Layer 7 of a small transformer language model trained on English Wikipedia (13 layers, counted from 0, width 128).
A neuron adds its activation times its output weights to the MLP's output. To switch it off is to set its activation to zero at one token and run the rest of the model.

Output weights of the MLP neurons that the questions are about. A number n stands for n times 0.0049.
n10: 23 70 -15 3 4 -21 -59 -13 8 -2 -2 42 8 -38 -3 -17 39 34 1 -37 -14 -13 -18 -28 37 16 -36 16 -20 -9 -15 36 1 25 4 15 4 12 -32 14 -1 -53 -49 58 41 -37 32 25 14 -16 39 -24 -24 7 -9 21 -8 -31 16 -11 -16 -20 -24 -35 24 -3 0 -41 21 16 -37 -10 12 -23 32 -25 2 -51 7 4 31 -15 34 -18 -7 -28 13 -10 29 -9 4 11 24 -45 -3 14 -17 42 -28 -29 14 -5 -16 -70 20 -32 12 -8 2 1 -40 -13 22 -54 32 -1 18 1 -37 -21 -45 -29 -39 11 5 -42 35 51
n34: 5 0 11 -16 19 18 -47 19 -31 21 2 44 29 7 -23 0 -22 7 -18 18 -2 -29 16 4 -16 -63 9 21 26 -10 26 -22 -31 26 -49 -30 -8 6 6 24 -7 -13 26 -33 -14 -14 -29 -12 -12 7 2 -25 7 7 26 27 8 25 2 62 32 -17 7 31 -17 26 -64 61 -37 10 7 -4 -6 8 -11 4 1 -25 -8 1 16 -19 12 5 14 14 -47 -37 5 30 23 11 15 -4 12 -10 -22 11 4 -48 -20 6 2 -48 -2 16 25 -12 -33 -21 8 -18 -1 -10 33 -7 -15 17 -11 4 -2 25 -8 21 21 28 17 9
n39: 10 8 -4 -25 -11 17 39 -5 15 20 -37 -5 -33 23 -9 13 -17 7 8 22 -10 25 -8 49 -46 -39 21 -17 42 -14 -11 57 -54 5 15 12 4 -18 33 11 -20 6 -26 26 -2 -39 -18 6 10 11 17 0 -3 -31 -20 -29 -12 -4 -47 34 15 9 -31 7 28 -12 0 30 -21 -10 -6 -10 -28 -13 21 -42 56 20 22 20 -7 -58 11 20 21 -2 -17 -29 1 -16 3 22 19 -6 -12 -25 43 15 24 -32 74 -8 17 -22 6 53 -8 -25 -29 -19 -23 45 -23 51 -17 6 46 4 -51 -47 -24 -38 -4 9 23 -2 12 70
n40: 15 52 -17 11 50 38 1 4 56 -10 -34 -25 -26 39 -5 -17 9 1 -44 -33 -10 49 9 -25 -17 20 -60 31 30 22 52 -64 -61 22 40 -20 18 12 8 8 25 2 17 40 -34 -25 4 -50 6 48 8 17 8 14 9 -44 5 -3 17 7 31 27 -13 -1 28 -31 37 3 -14 25 30 -1 15 -34 15 13 32 -21 -14 23 -7 11 52 69 -2 -20 -56 5 14 6 8 -14 -32 25 -28 -8 12 -10 -4 -9 13 -13 -13 -6 7 -3 29 1 23 7 20 -21 -72 -8 31 -27 6 -49 -2 -7 19 -30 -23 -15 12 -34 -27 -17
n46: -33 12 -20 16 26 11 11 14 -30 -22 -11 -38 17 -11 -48 -36 13 8 -53 57 2 6 -22 14 13 60 -11 -5 24 4 -7 -14 19 36 61 17 -5 3 5 0 -4 6 9 3 -15 11 6 -27 8 30 1 -9 16 26 -1 8 11 -5 -45 6 17 -2 -12 6 -52 -32 -14 35 48 11 -7 -7 12 21 14 -2 -9 0 15 -35 21 -26 52 -26 10 -17 -27 -59 18 62 -23 64 5 -7 -29 23 -20 -5 37 31 32 -53 -22 65 19 17 11 15 28 22 -41 59 -4 -8 9 1 26 -23 -34 -31 -20 -60 -9 -22 21 -1 46 -24
n54: 10 6 61 11 -22 33 -4 -12 -3 -33 -1 -8 45 10 13 -19 1 2 -2 18 17 3 -22 14 8 -41 35 -16 25 -8 -45 -42 -11 13 16 -11 0 -1 -7 22 12 38 22 20 -5 29 -13 -10 -34 -8 56 -42 17 6 7 6 48 -9 3 -15 25 28 -5 -3 -12 11 -36 22 -23 -36 -33 13 -3 14 5 14 -10 21 -72 12 11 -18 -17 29 -24 2 7 -26 27 -16 0 -21 -14 -2 -25 -25 14 -31 -30 -25 40 -10 9 26 34 3 17 -24 31 -10 5 -30 -10 53 -4 26 41 -12 18 20 -26 -17 3 10 -1 17 16 -12
n59: 4 -5 -14 -53 -17 -1 -43 7 -23 19 1 -47 29 -4 -26 -45 32 -6 4 11 -6 -43 7 -19 5 -3 -3 13 -14 -12 40 26 -5 -3 27 19 34 3 -21 -55 23 -10 32 -1 24 -35 0 20 -17 18 -24 -11 -13 -70 28 -6 17 -26 -19 2 8 13 6 9 21 -14 23 9 38 35 -22 -23 19 -26 3 38 28 18 -34 58 -26 25 5 2 6 22 -27 23 27 52 16 -4 -22 -34 13 6 -8 2 -11 -18 -46 -2 -12 -23 -30 -7 -18 51 25 13 -21 28 -22 27 -37 23 -13 -5 -8 -27 9 14 -10 -1 -7 23 3 16
n76: -45 -16 -29 -2 16 -4 -70 -1 59 -3 25 8 -16 -20 4 14 7 3 -14 13 -30 0 27 -39 30 -25 -45 -25 18 -2 -13 -2 -36 -24 -8 5 -32 47 -14 34 -49 -10 21 78 54 0 10 20 14 24 -22 -4 -9 2 34 41 -8 28 -26 13 8 28 11 -8 17 -41 21 3 29 -19 35 -29 -2 -21 -12 -35 -10 22 20 6 5 -8 -25 -9 19 -12 -17 20 19 61 -23 -10 -7 14 7 26 51 9 22 -8 5 -16 -29 18 -4 5 -23 21 12 2 53 21 -32 -11 -50 -13 -47 -23 46 -22 -8 -17 -62 7 5 24 -16 -1
n85: 29 -26 2 30 -9 1 -7 26 17 11 12 5 17 -29 42 29 -11 -10 6 -24 17 42 -8 -23 -14 24 -37 -26 -3 21 -13 -37 25 -20 -8 -11 7 12 -16 24 -1 -22 18 20 -47 -5 -1 14 -31 19 18 -16 -8 -6 -48 -31 20 10 7 -40 -33 -1 13 -3 22 -11 11 -12 -30 7 -41 3 -13 27 23 -16 -1 -25 -1 29 -16 -16 -11 29 22 -26 12 34 26 -10 1 -4 33 36 -29 -10 6 -45 2 12 32 -17 14 16 35 -35 -26 11 11 -1 1 -36 8 8 -8 9 11 13 -2 28 -32 14 9 -1 40 -7 -37 -1
n103: 10 -48 -56 27 0 16 6 -1 -6 -18 21 10 -32 -10 8 -9 13 13 -5 11 19 -9 -1 -19 37 0 7 5 -20 55 21 -12 -7 -19 1 29 -1 -37 -9 -26 -81 41 -45 -13 -35 -15 8 13 -1 40 -49 -15 14 -13 37 -4 25 38 -1 -6 -16 -47 -42 8 5 -22 8 9 54 -12 -6 11 -24 -18 -23 -39 -20 46 11 -16 10 -6 25 4 11 -51 4 -32 -6 -45 -10 -7 -1 -20 10 41 -21 15 -22 22 25 -29 3 -15 -1 -5 -18 -15 -23 -2 1 25 -14 -46 -36 -29 36 -7 27 -5 -7 -15 11 -19 -42 28 -13 20
n104: 20 -9 17 -14 11 -21 -22 25 0 4 -19 -67 5 -36 -22 -12 7 13 -2 -14 1 19 -8 16 -1 10 -21 -4 -16 9 43 -13 8 -38 -6 -9 -15 -9 -7 -66 -36 5 61 -1 26 -3 20 -45 -26 16 -34 -22 -23 -42 7 18 41 2 12 -20 1 -38 15 -34 -16 -5 -17 65 35 6 18 19 -30 -44 18 6 -31 14 -4 3 -24 14 29 -33 7 27 -34 -28 -36 -12 -53 6 6 -23 -8 26 17 36 -27 -12 -13 -21 1 -2 -32 -3 47 -22 42 25 -25 -26 -34 1 -30 -9 3 -20 18 -51 9 -15 -6 1 18 -8 22 53
n166: 24 -51 -11 47 -10 23 42 30 -3 -29 -23 -31 -18 7 34 -53 46 41 1 -34 15 30 46 -17 -13 3 14 43 -3 -30 -14 -36 18 0 14 -14 13 25 -16 -29 -13 36 -20 41 -27 33 -5 13 30 37 11 -25 32 2 -7 11 -7 10 -58 7 -5 0 -50 15 0 10 29 -14 20 1 -23 -11 18 -25 -4 11 -34 -2 -42 -21 -14 26 29 -30 -2 -11 -22 -32 -29 16 -22 -49 40 -22 -30 36 30 24 5 -33 14 -2 -32 -24 -30 -15 -10 7 8 -18 -10 -11 -40 -35 -2 -37 10 18 -4 -16 15 -2 -30 -25 3 -16 21 -41
n169: 21 15 12 -75 37 -1 17 5 12 28 31 -13 47 -31 2 0 2 -22 -13 -4 -14 54 -1 -29 24 -10 -53 -36 20 13 12 -7 30 4 -3 -14 -5 -14 -18 -18 6 17 -1 -29 -70 18 -31 44 1 -5 9 12 -9 -14 47 -7 -36 39 11 -34 17 23 -2 4 12 27 -29 30 21 11 -15 -41 -25 -34 -38 5 -14 30 -30 35 -25 -33 27 0 4 -24 -28 -31 34 -26 20 -3 9 -6 12 -27 11 2 -8 8 -5 -46 -27 20 15 -23 -15 -16 -33 -9 -23 -65 -18 -1 -21 14 1 -16 -28 5 -41 37 0 -4 -8 -18 -31 23
n179: -34 25 27 -71 -12 -16 46 -5 -13 -21 32 -70 31 47 -5 -4 4 6 20 -23 -10 24 36 -37 15 -23 -17 -5 -14 -13 -30 14 8 30 63 22 21 15 -23 -32 39 4 22 28 -24 14 -43 -45 -6 24 -8 10 49 44 30 24 24 -46 11 20 -54 38 10 2 -31 49 -23 -31 -10 -9 -16 19 19 -13 1 3 22 14 -12 21 -19 -18 -61 -4 -40 10 33 -19 26 15 -42 11 37 -32 4 -74 -13 14 3 15 59 -1 -28 17 -14 -37 8 20 -14 29 0 29 -17 -6 8 22 52 -23 -4 -28 5 -29 40 -18 -9 -20 -20 -20
n182: -43 -48 -2 12 3 17 95 3 22 9 26 -51 -12 -10 -26 2 -23 12 8 24 -18 -34 -9 25 9 26 0 -21 21 15 18 -34 -9 30 19 45 8 -38 15 -30 54 35 3 -4 -23 -13 7 27 6 -20 25 6 -14 36 16 12 -11 0 46 19 25 6 -59 3 -5 -4 45 11 -26 20 -6 59 5 28 -12 22 -12 22 3 46 13 26 -29 -14 -43 -42 -19 73 -6 9 48 18 10 -43 19 29 17 21 14 -2 -57 -9 -44 46 -8 22 -2 -2 28 -22 -9 23 8 -16 7 22 -51 19 -14 11 5 31 5 -20 15 -10 -11 -40
n184: -20 -14 -4 -1 4 -30 -25 21 -14 -16 10 -10 -32 28 -25 -11 -22 19 20 33 16 -27 -20 -14 26 -67 18 -20 32 -21 27 -21 22 15 -41 14 -23 7 -7 26 27 -8 -31 -33 -23 0 -6 9 -30 -28 -18 5 -11 -10 17 14 -67 -14 19 3 30 7 -38 40 -14 -24 -27 5 15 -13 23 18 24 21 -13 -36 -27 30 -48 -20 -9 17 31 -22 27 22 5 -48 10 -2 -12 -41 -13 -6 3 68 -8 34 36 10 23 -2 -38 -2 -24 -3 -38 34 1 0 -15 -18 5 -24 8 -37 -76 22 7 4 8 -13 2 -21 56 -16 8 30

Each question names a token from some text and the token that comes next. It shows the activations a of the neurons there, in the order above. A number n stands for n times 0.08.

Then comes g, the gradient of the next token's log-probability with respect to the MLP's output, scaled to length 1. A neuron's effect is roughly proportional to its activation times (output weights . g). A number n stands for n times 0.0038.

"66", then " m"
a: 1 0 -1 0 2 0 3 0 56 1 1 0 1 0 0 1
g: -8 -9 -7 -39 -15 50 -5 -23 -10 -25 -20 -17 45 -23 31 -8 2 18 -25 10 4 -16 25 -16 5 -22 -13 44 -34 -10 16 24 -62 31 20 -14 -22 -12 -37 -36 39 -22 5 31 -8 -1 17 -6 -5 21 -22 -29 -17 -26 9 4 42 -4 -9 -15 -1 2 -62 -13 0 1 19 5 -33 -4 -63 15 -20 35 44 12 11 10 -12 7 2 39 4 -12 -2 -4 8 0 -29 -6 -4 22 17 3 -8 6 -10 -7 -16 -22 1 53 9 34 -26 29 8 11 -34 23 56 30 -21 -2 34 12 0 -20 -3 11 10 34 -2 -26 -27 -12 17 23
Which neuron, switched off, lowers the next token's probability most? n59

" •", then " Total"
a: 1 0 -1 0 1 -1 5 1 29 9 -2 5 -1 -1 0 0
g: -15 23 60 -30 1 16 -6 1 -11 12 -25 -1 14 9 -22 7 19 -40 7 7 7 -9 -55 -5 18 -10 -43 -38 -51 -31 19 -12 26 0 20 -20 -16 -21 -12 25 49 6 -46 17 2 -36 15 -23 6 4 -36 -4 16 -22 -19 -7 2 -47 29 -15 -13 44 -15 14 -5 5 32 -32 -29 6 7 -31 5 12 14 -34 -9 -25 -25 41 -13 13 18 -36 14 -14 1 35 18 -4 -14 0 -9 -19 -15 -14 -5 2 5 27 27 26 -15 -13 -15 -35 43 8 -20 -25 -42 -24 -27 9 30 5 1 13 -19 28 -27 -52 -19 27 10 -5 5 1
Which neuron, switched off, raises the next token's probability most? n103

"o", then " project"
a: 2 -1 0 5 -2 0 0 1 24 -7 0 8 -1 0 -2 1
g: 12 0 43 -31 1 13 23 -4 -3 -9 11 49 -26 42 -10 1 6 -16 -43 14 20 48 23 -9 -10 0 6 -6 20 -35 -26 24 6 -14 12 -39 -10 -38 -36 21 27 36 -13 21 18 10 -34 31 27 -1 21 -10 16 33 18 -32 -14 -28 -15 -4 -17 -36 -15 -16 -3 12 -25 30 26 -13 -40 7 8 -34 21 -19 18 52 -17 8 2 41 -11 5 -22 -4 15 -32 5 -23 7 5 30 2 -23 1 13 17 5 -7 -4 20 -10 26 -12 10 30 -40 0 2 -44 37 10 -5 3 16 15 35 -54 48 15 3 42 -22 2 20 7 36
Which neuron, switched off, lowers the next token's probability most? n166

" single", then " was"
a: 2 -1 0 0 1 0 19 -2 33 -1 4 2 -1 0 -1 0
g: -70 -1 -13 1 25 -13 -7 -18 12 -30 9 -45 -12 14 -6 0 6 -1 -18 -7 13 -13 -26 -20 -32 -9 19 6 1 16 8 42 -6 39 -6 -6 7 -24 17 10 42 11 9 -10 11 4 -7 -33 6 0 -44 7 42 0 -8 -15 -30 17 -2 1 -3 2 -6 -5 -17 -14 -7 -12 22 44 26 -20 -1 34 0 -6 31 30 11 41 15 51 -63 -19 -9 18 -34 -5 35 9 -7 8 -20 0 39 32 61 41 36 -17 12 0 -27 40 -12 30 -18 4 -6 45 0 18 -5 24 19 34 2 -10 -38 5 -13 -1 -17 -17 13 26 37 29
Which neuron, switched off, lowers the next token's probability most? n59

"-", then " Super"
a: 0 -2 0 0 -1 0 1 -3 11 2 -3 13 -4 -1 -1 -2
g: 29 -8 -19 -47 15 24 -36 -30 8 4 51 9 -27 -26 55 8 4 18 -9 -17 -21 -6 20 21 -28 24 27 12 55 -25 8 -2 22 39 -41 -25 20 32 24 14 -45 -3 44 -26 -6 -5 8 -8 -3 8 -16 -11 24 -38 -14 4 -19 34 -2 4 -50 -34 -14 19 29 7 0 -11 -13 0 -26 16 20 23 -5 -17 -7 17 11 32 -8 10 -18 47 -30 15 20 -5 -24 32 -37 5 -8 0 10 38 -24 -6 -20 -6 20 21 51 22 27 1 3 2 -4 13 -2 15 13 50 -19 -12 6 -1 34 -42 -16 18 -17 -8 -26 6 -2 5
Which neuron, switched off, raises the next token's probability most? n166

"'", then " using"
a: -1 -2 -1 1 0 -2 -1 -1 22 -4 1 0 -2 5 2 0
g: 29 -15 -3 53 10 -54 -9 17 29 -57 -38 -7 -33 -64 18 7 21 -18 -12 7 18 34 -25 -24 -29 2 -38 -25 31 -9 35 22 36 14 -13 -18 10 47 13 8 -5 -18 49 -8 26 -7 -10 -19 24 1 4 28 -23 -14 -53 7 -8 -8 -18 -7 -15 1 -27 -36 -13 -23 -11 -16 -10 -5 -10 8 20 22 -27 -22 -5 -21 -23 43 -37 19 7 -10 5 -16 24 -33 7 3 10 -24 14 15 -14 23 16 20 32 -13 2 -30 -7 33 24 -12 -6 22 -3 18 -11 -22 -4 -21 3 -10 13 0 7 15 -26 28 -21 33 43 1 25 23
Which neuron, switched off, raises the next token's probability most? n179

"1", then " season"
a: 1 30 1 0 1 1 0 2 42 1 -3 -1 -1 7 -2 0
g: -8 4 -12 -17 2 16 -11 -6 -9 -7 35 -16 21 -1 1 3 27 22 1 2 32 25 5 -14 6 -4 20 10 -39 38 -14 25 46 -14 -3 0 -23 6 13 -29 13 2 -16 -17 17 -39 40 40 10 -19 -1 -33 2 32 29 12 -19 49 -17 -40 -5 -40 21 -26 -15 19 -26 -7 -25 -28 -24 11 -38 -16 19 34 1 -2 32 46 -23 -18 18 7 3 -35 55 23 -28 -18 -18 38 1 49 -15 -14 48 -5 6 22 15 -7 -3 39 18 2 -60 11 -8 -21 -17 22 -15 -24 2 -9 9 24 26 -15 -46 -3 -28 -16 -8 15 -28 -10
Which neuron, switched off, raises the next token's probability most? n34

"|", then " W"
a: 1 -5 0 -1 2 -1 1 0 12 1 1 29 -1 1 0 0
g: 34 -27 -45 33 -4 1 8 -21 -30 -28 23 1 -8 10 -11 1 -11 14 1 29 -50 0 7 -4 -8 22 -23 23 27 -25 -14 25 22 -9 29 -7 31 12 39 -35 18 -23 14 9 25 44 -27 0 12 -27 -24 18 18 33 3 -36 6 4 16 40 18 27 15 -8 15 -2 -13 13 -10 -38 -27 5 16 -44 38 36 -17 -12 38 -77 2 26 12 6 -34 -7 -3 -2 -22 17 66 -5 -28 5 8 9 6 -1 -4 33 -17 -5 8 28 -5 17 -23 49 2 -20 49 -5 9 7 17 33 -8 -15 3 -1 6 -13 -29 -13 -27 -16 7 -1
Which neuron, switched off, lowers the next token's probability most? n166

" of", then " music"
a: -4 -4 1 -2 14 -1 0 0 42 0 1 1 0 1 1 0
g: 6 -39 9 24 -15 -17 -3 -38 28 60 0 -4 17 47 -6 13 -18 -12 -20 25 30 -12 22 10 -22 -30 7 11 -34 18 10 22 -10 -53 43 11 14 -1 6 5 11 8 -12 -5 4 2 8 22 4 0 -2 -2 -14 9 4 44 -35 -6 3 -24 -43 -36 -26 -26 28 2 -5 -34 -38 1 14 24 -13 -6 -44 18 -12 4 -14 -6 -21 3 -25 -15 40 -17 -44 -42 -22 10 43 -9 -19 -8 25 11 -17 -25 -10 -21 -4 -14 -33 -17 52 21 -15 -41 4 12 2 -16 -15 -6 -4 -36 8 -29 18 -21 -27 -14 -18 -12 -26 14 -56 44
Which neuron, switched off, raises the next token's probability most? n46

" that", then " she"
a: 0 0 14 -2 0 -2 -1 -1 25 -3 -7 -1 0 0 17 -2
g: -15 5 -13 -9 -2 38 19 -34 -9 24 17 44 -2 18 -46 20 18 -43 -1 -16 17 21 3 5 -46 10 -20 45 -12 -11 -5 -2 15 40 -32 9 -6 21 6 -11 3 -13 -11 22 -5 41 -5 -15 15 -32 -2 -29 22 -29 3 3 28 6 3 -23 41 -25 -22 7 -3 36 61 0 -21 31 -25 -5 34 43 11 0 24 -24 -14 24 -31 17 -24 -18 3 10 -3 28 -3 -15 -20 21 0 -38 -27 -28 30 11 -16 9 -13 1 -14 -14 16 13 -21 13 -11 -66 18 30 -22 -16 30 -1 -9 -44 34 15 14 18 -20 42 -37 -28 -4 -18
Which neuron, switched off, lowers the next token's probability most? n182

"an", then " P"
a: 0 -4 -1 6 3 -1 5 -2 34 0 1 0 0 0 -2 1
g: 0 -13 -23 -15 10 19 -3 31 -20 7 10 18 -7 -8 16 24 21 22 -51 -21 21 58 -1 4 49 4 18 27 -10 -24 -22 -2 36 27 8 -23 -27 -4 31 -37 0 -9 23 27 -15 44 -49 -8 22 6 -37 -18 20 17 2 22 18 11 -75 -19 15 -13 -28 0 -16 2 -1 -12 21 -22 -37 12 20 8 8 28 -8 1 13 -35 14 21 34 -3 -35 9 -8 -14 -1 10 1 9 6 -23 -42 13 1 -24 -25 -28 -3 -7 -14 36 -35 -16 8 4 -8 -28 -6 10 -2 15 49 -16 -33 27 -58 -5 15 -21 -37 -35 -2 -3 2 -33
Which neuron, switched off, lowers the next token's probability most? n46

" '", then "s"
a: 0 -1 11 0 -1 0 -1 0 15 0 -1 -1 1 3 0 0
g: 0 0 -12 16 -13 35 8 -24 -55 -17 24 0 5 -50 -26 -4 5 -23 17 24 6 14 -8 -22 5 -30 1 40 -2 -25 3 35 5 -36 1 -7 -20 -15 3 26 -54 43 -33 -55 10 -27 -5 19 19 -25 -13 4 37 11 6 -8 29 19 36 -14 -16 21 -18 -9 -7 -18 -8 -7 10 18 6 -8 -15 -15 -37 35 25 25 -6 21 0 -58 26 40 -31 9 -33 22 -14 7 1 -9 24 -20 42 -1 -26 -46 53 -24 21 -10 4 25 8 -12 5 6 19 16 -16 0 -1 42 16 -24 23 5 12 32 -25 -8 -12 1 8 -23 -5 50
Which neuron, switched off, lowers the next token's probability most? n39

" al", then "tern"
a: 3 -2 1 -20 0 2 0 -1 44 2 0 0 0 -1 3 0
g: -29 12 8 2 7 1 6 -20 -22 7 0 12 30 -24 -3 -39 2 -40 22 38 23 24 25 19 -49 -11 11 -28 -20 20 -38 -15 33 14 -36 -10 -7 -18 -42 15 19 17 5 -26 -3 9 10 -19 -39 -12 -11 -6 9 4 22 3 43 -17 -4 11 -47 -71 3 -16 30 6 -18 -35 2 15 2 8 -16 -31 -15 3 -29 3 -34 -15 -20 22 -7 -30 32 -13 19 14 8 3 -22 -2 -13 24 -3 43 -25 12 33 -24 1 22 -18 14 3 44 -8 7 1 -40 -81 15 -11 22 -25 -14 -15 1 -8 29 7 -4 -13 36 0 -28 -37 6
Which neuron, switched off, lowers the next token's probability most? n40

" s", then "un"
a: -2 -1 7 0 1 3 0 -1 24 0 3 0 2 0 3 0
g: 21 30 1 30 12 -54 -3 1 4 -11 -38 5 1 -23 27 -20 17 19 -30 16 0 4 0 9 -14 19 -23 -25 -9 1 48 4 10 25 -43 -30 -40 28 11 -32 -22 41 25 10 0 -18 -14 -22 3 -16 37 -25 23 -13 -6 -13 -12 21 -32 -5 54 -10 -7 20 -35 25 -28 1 -19 19 -15 9 2 -30 -8 -2 -37 -11 -4 3 39 32 -24 -18 -5 28 18 -1 -42 -14 12 -74 -7 10 3 -18 -8 22 -17 37 -21 42 -4 -13 23 -30 43 6 73 3 21 -1 9 17 10 0 16 5 17 -15 -12 -13 -24 -23 -14 -10 11 4
Which neuron, switched off, lowers the next token's probability most? n104

"-", then "1"
a: -3 -1 0 0 5 0 4 -3 30 -1 0 0 0 0 0 0
g: -8 -6 16 -3 41 11 -37 25 63 23 -26 22 -28 -52 73 27 -3 -31 -17 -19 -37 -8 7 21 17 29 28 -22 -8 2 -26 -19 -20 22 24 -16 -52 39 4 29 40 -3 -10 9 0 16 13 -30 -25 -15 3 -19 25 -21 21 -18 1 21 -26 53 5 37 24 26 27 17 4 -8 3 32 -3 -4 3 11 -25 -13 6 -39 -42 4 -30 8 -24 22 7 -2 -13 10 -6 12 -29 4 -3 21 -4 16 52 20 -27 -2 10 4 -18 -15 1 20 -5 21 -19 -33 10 -4 -9 -8 -13 -9 -32 9 7 -19 16 -15 -10 36 9 -14 43 12
Which neuron, switched off, raises the next token's probability most? n76

" |", then " Play"
a: -2 -1 1 1 -2 0 -1 0 26 0 2 1 0 1 -1 3
g: 7 -32 -46 23 7 -29 -15 -49 -23 47 17 13 -8 -8 -8 -10 -3 14 42 -11 -13 -25 1 -20 -11 24 -43 -16 41 16 -16 -18 58 -59 -23 35 -13 1 25 15 54 -15 6 -24 24 31 2 33 -9 6 -3 27 -28 5 -16 -12 -11 7 7 -15 -48 -60 2 7 19 69 9 9 -11 -13 -12 16 -26 5 -9 -34 -28 11 -20 -1 11 18 2 -21 -15 -28 -7 16 -9 29 39 41 -20 -6 -9 6 5 -20 28 23 -22 1 4 -12 3 -24 -13 1 11 -20 4 -5 9 18 -30 0 26 9 28 -10 -18 -12 30 0 13 -34 -14 6
Which neuron, switched off, lowers the next token's probability most? n85

" decided", then " that"
a: 1 0 6 -1 3 -1 0 1 28 -1 0 0 -1 0 2 1
g: -41 11 14 -21 -6 -5 13 -6 0 25 -36 -17 32 12 -9 11 -19 28 16 -6 -8 11 -10 37 -20 -2 -11 -3 5 59 9 -25 7 7 -19 41 10 4 -22 15 -10 15 12 -4 11 24 15 22 33 16 -1 57 -7 37 32 -14 0 0 -53 17 0 16 -5 -24 12 21 8 -33 -35 -62 11 -10 -1 -16 -5 -35 -26 35 21 27 -19 -26 -10 -15 -8 -23 5 -18 10 11 -47 -1 -17 -9 -21 2 30 -9 10 -6 -40 -45 -3 0 -21 39 18 3 -18 -34 44 -25 15 -1 -32 -4 -30 24 6 -38 -65 -15 -10 -13 34 -17 15 19
Which neuron, switched off, lowers the next token's probability most? n39

",", then " and"
a: -1 -2 0 0 3 0 5 -6 16 -3 0 0 -3 -31 4 -1
g: 12 28 -18 -20 11 32 13 17 12 17 8 5 -15 -4 -5 11 17 2 -27 19 -14 16 54 14 -30 -15 0 5 -25 2 25 15 -23 31 1 2 -41 8 2 -40 -14 5 -14 -24 -15 -25 17 16 19 -1 -16 -18 0 -26 -48 -5 1 6 15 12 -7 21 -12 -30 39 -2 -11 -21 -24 78 9 2 -16 -16 -14 -35 59 -1 -4 -7 5 58 71 -5 -21 -4 1 4 64 -24 20 -63 -25 7 -12 3 -10 -21 -4 -17 -3 4 -17 -2 18 -29 30 -18 -16 18 -32 -1 -4 3 -22 -40 0 -11 1 -1 -9 -24 -41 17 17 8 21 18
Which neuron, switched off, lowers the next token's probability most? n179

"9", then ","
a: -2 27 3 2 -3 -2 1 0 33 2 3 2 1 13 2 0
g: 11 -4 7 -22 10 4 -5 29 22 -9 3 32 -1 56 4 -1 2 10 5 0 -36 -1 14 -23 -22 -34 24 -16 44 54 -10 32 26 31 30 -8 -34 -20 -11 17 19 -8 -62 -3 17 -30 8 -11 26 -16 -17 12 5 -31 -11 -20 -9 -19 48 -3 18 -9 -11 -27 -2 22 -2 20 -13 45 21 -23 -1 -10 -7 -52 19 8 17 -24 -4 -30 9 14 -9 17 21 11 47 21 -15 -11 -16 10 6 -62 -40 18 -7 0 -39 5 -23 -51 3 -13 -18 17 -28 9 -23 -37 -6 10 -46 -14 31 22 -11 -16 1 20 20 30 13 12 -32 12
Which neuron, switched off, lowers the next token's probability most? n34

"60", then "15"
a: -1 -2 2 1 0 2 0 2 62 -2 0 0 0 -1 -1 -1
g: -12 -7 -12 -8 3 4 -8 48 10 35 -55 65 -9 -9 -2 -22 11 -35 25 -11 30 8 -4 -8 0 2 -1 -2 -45 11 6 -24 -16 -30 -32 -20 6 25 46 22 -22 -15 -4 -11 -64 19 4 -24 -13 8 13 3 16 -10 -21 -8 -4 -16 4 -18 6 -12 30 1 -35 -27 14 0 16 10 13 -6 -42 24 47 1 10 -12 -23 -2 -23 42 16 -10 1 -15 1 27 -9 15 -30 -3 -6 8 -12 -9 15 -22 -4 -5 -29 9 45 14 -34 38 12 24 -16 -5 -9 -37 -21 50 20 16 -23 -15 50 -34 29 42 53 9 13 8 26 7
Which neuron, switched off, lowers the next token's probability most? n85

"er", then " |"
a: 2 -2 1 0 1 2 0 18 37 0 3 0 0 0 0 1
g: -12 -32 -42 -19 -10 23 -13 10 -5 4 36 47 -24 -3 34 -9 15 17 -3 25 -19 -23 -30 21 -7 -10 31 -13 7 55 -15 34 31 -31 6 50 -13 28 -7 -19 -3 12 -2 -31 -26 61 4 -3 -17 17 -26 19 32 -5 11 7 1 22 -21 -17 26 25 30 -1 7 -11 9 18 -19 8 -39 14 -33 -55 -28 10 43 25 4 -39 26 20 -1 -21 10 30 -3 -26 -28 -27 -10 -11 -9 4 -27 19 39 15 17 -18 -27 3 0 -9 -15 -2 20 -14 -17 1 -3 5 -16 -16 32 -31 -24 41 -11 -8 -21 -5 -50 -32 -17 3 -1 40
Which neuron, switched off, lowers the next token's probability most? n76

" of", then " just"
a: 2 -3 -2 0 -5 0 3 0 29 -5 0 5 -1 0 0 0
g: 16 16 14 -11 -7 -11 -10 -19 -38 -5 13 -20 21 -4 -8 25 -5 -14 20 49 -6 -41 -16 4 14 11 16 22 39 5 -14 18 1 8 17 37 20 26 -32 2 35 -45 29 12 9 31 3 -4 22 -20 26 25 -33 -2 5 37 -51 39 20 20 10 5 5 -9 16 40 -35 7 47 7 14 10 -4 -1 10 -28 -12 15 7 19 -16 11 -37 -8 -10 6 16 13 -7 -1 38 -21 26 18 27 -7 -17 15 59 -1 -47 -4 21 2 62 3 39 35 53 -5 6 -7 2 61 -17 8 -3 22 -11 -40 -16 -9 -8 -32 4 -11 -6 10
Which neuron, switched off, lowers the next token's probability most? n103

" number", then "ed"
a: 3 -3 0 0 0 0 3 -4 48 -1 0 0 -2 1 0 4
g: 6 67 23 -22 -4 10 8 -7 8 3 -10 -23 74 4 -18 -3 -10 18 6 -2 -9 15 19 -27 -48 16 -17 27 -10 -29 14 18 -15 -51 1 29 -11 6 9 -1 -13 -9 9 1 -33 -35 -7 -25 7 16 -45 2 -21 -12 -36 -24 -13 3 12 -37 -20 -23 -28 25 -16 -14 -25 -13 -10 7 22 -36 13 10 35 55 4 21 12 12 10 7 19 0 3 -3 -18 15 -52 -2 -15 38 20 52 -6 -27 -29 -10 16 45 1 -3 -5 -26 -17 2 -13 10 5 6 20 -17 3 -36 63 -14 5 13 -15 -3 20 29 34 39 -8 -13 -16 -23
Which neuron, switched off, raises the next token's probability most? n184

",", then " before"
a: 0 -2 -1 2 0 0 -4 0 32 1 1 1 0 -12 6 1
g: 26 -4 -26 21 16 22 -36 28 -45 19 30 -24 -1 25 -21 2 -13 -16 5 9 -19 -41 -20 -6 43 -21 34 26 1 11 -61 -9 7 10 6 23 -3 20 -30 -7 17 -48 -8 -6 23 18 -15 11 44 -35 -9 -20 -9 -43 -23 -2 2 -27 56 -7 -6 1 16 -14 -12 26 23 15 18 32 18 19 2 -19 9 -23 19 9 35 -34 7 6 -34 16 47 17 -7 -24 -1 36 35 20 -9 -43 -15 21 -23 24 -4 -10 -6 21 38 -37 18 24 -45 -11 3 -18 1 27 2 -14 -9 -32 19 -36 -8 33 11 -9 28 10 19 14 -2 -12
Which neuron, switched off, raises the next token's probability most? n85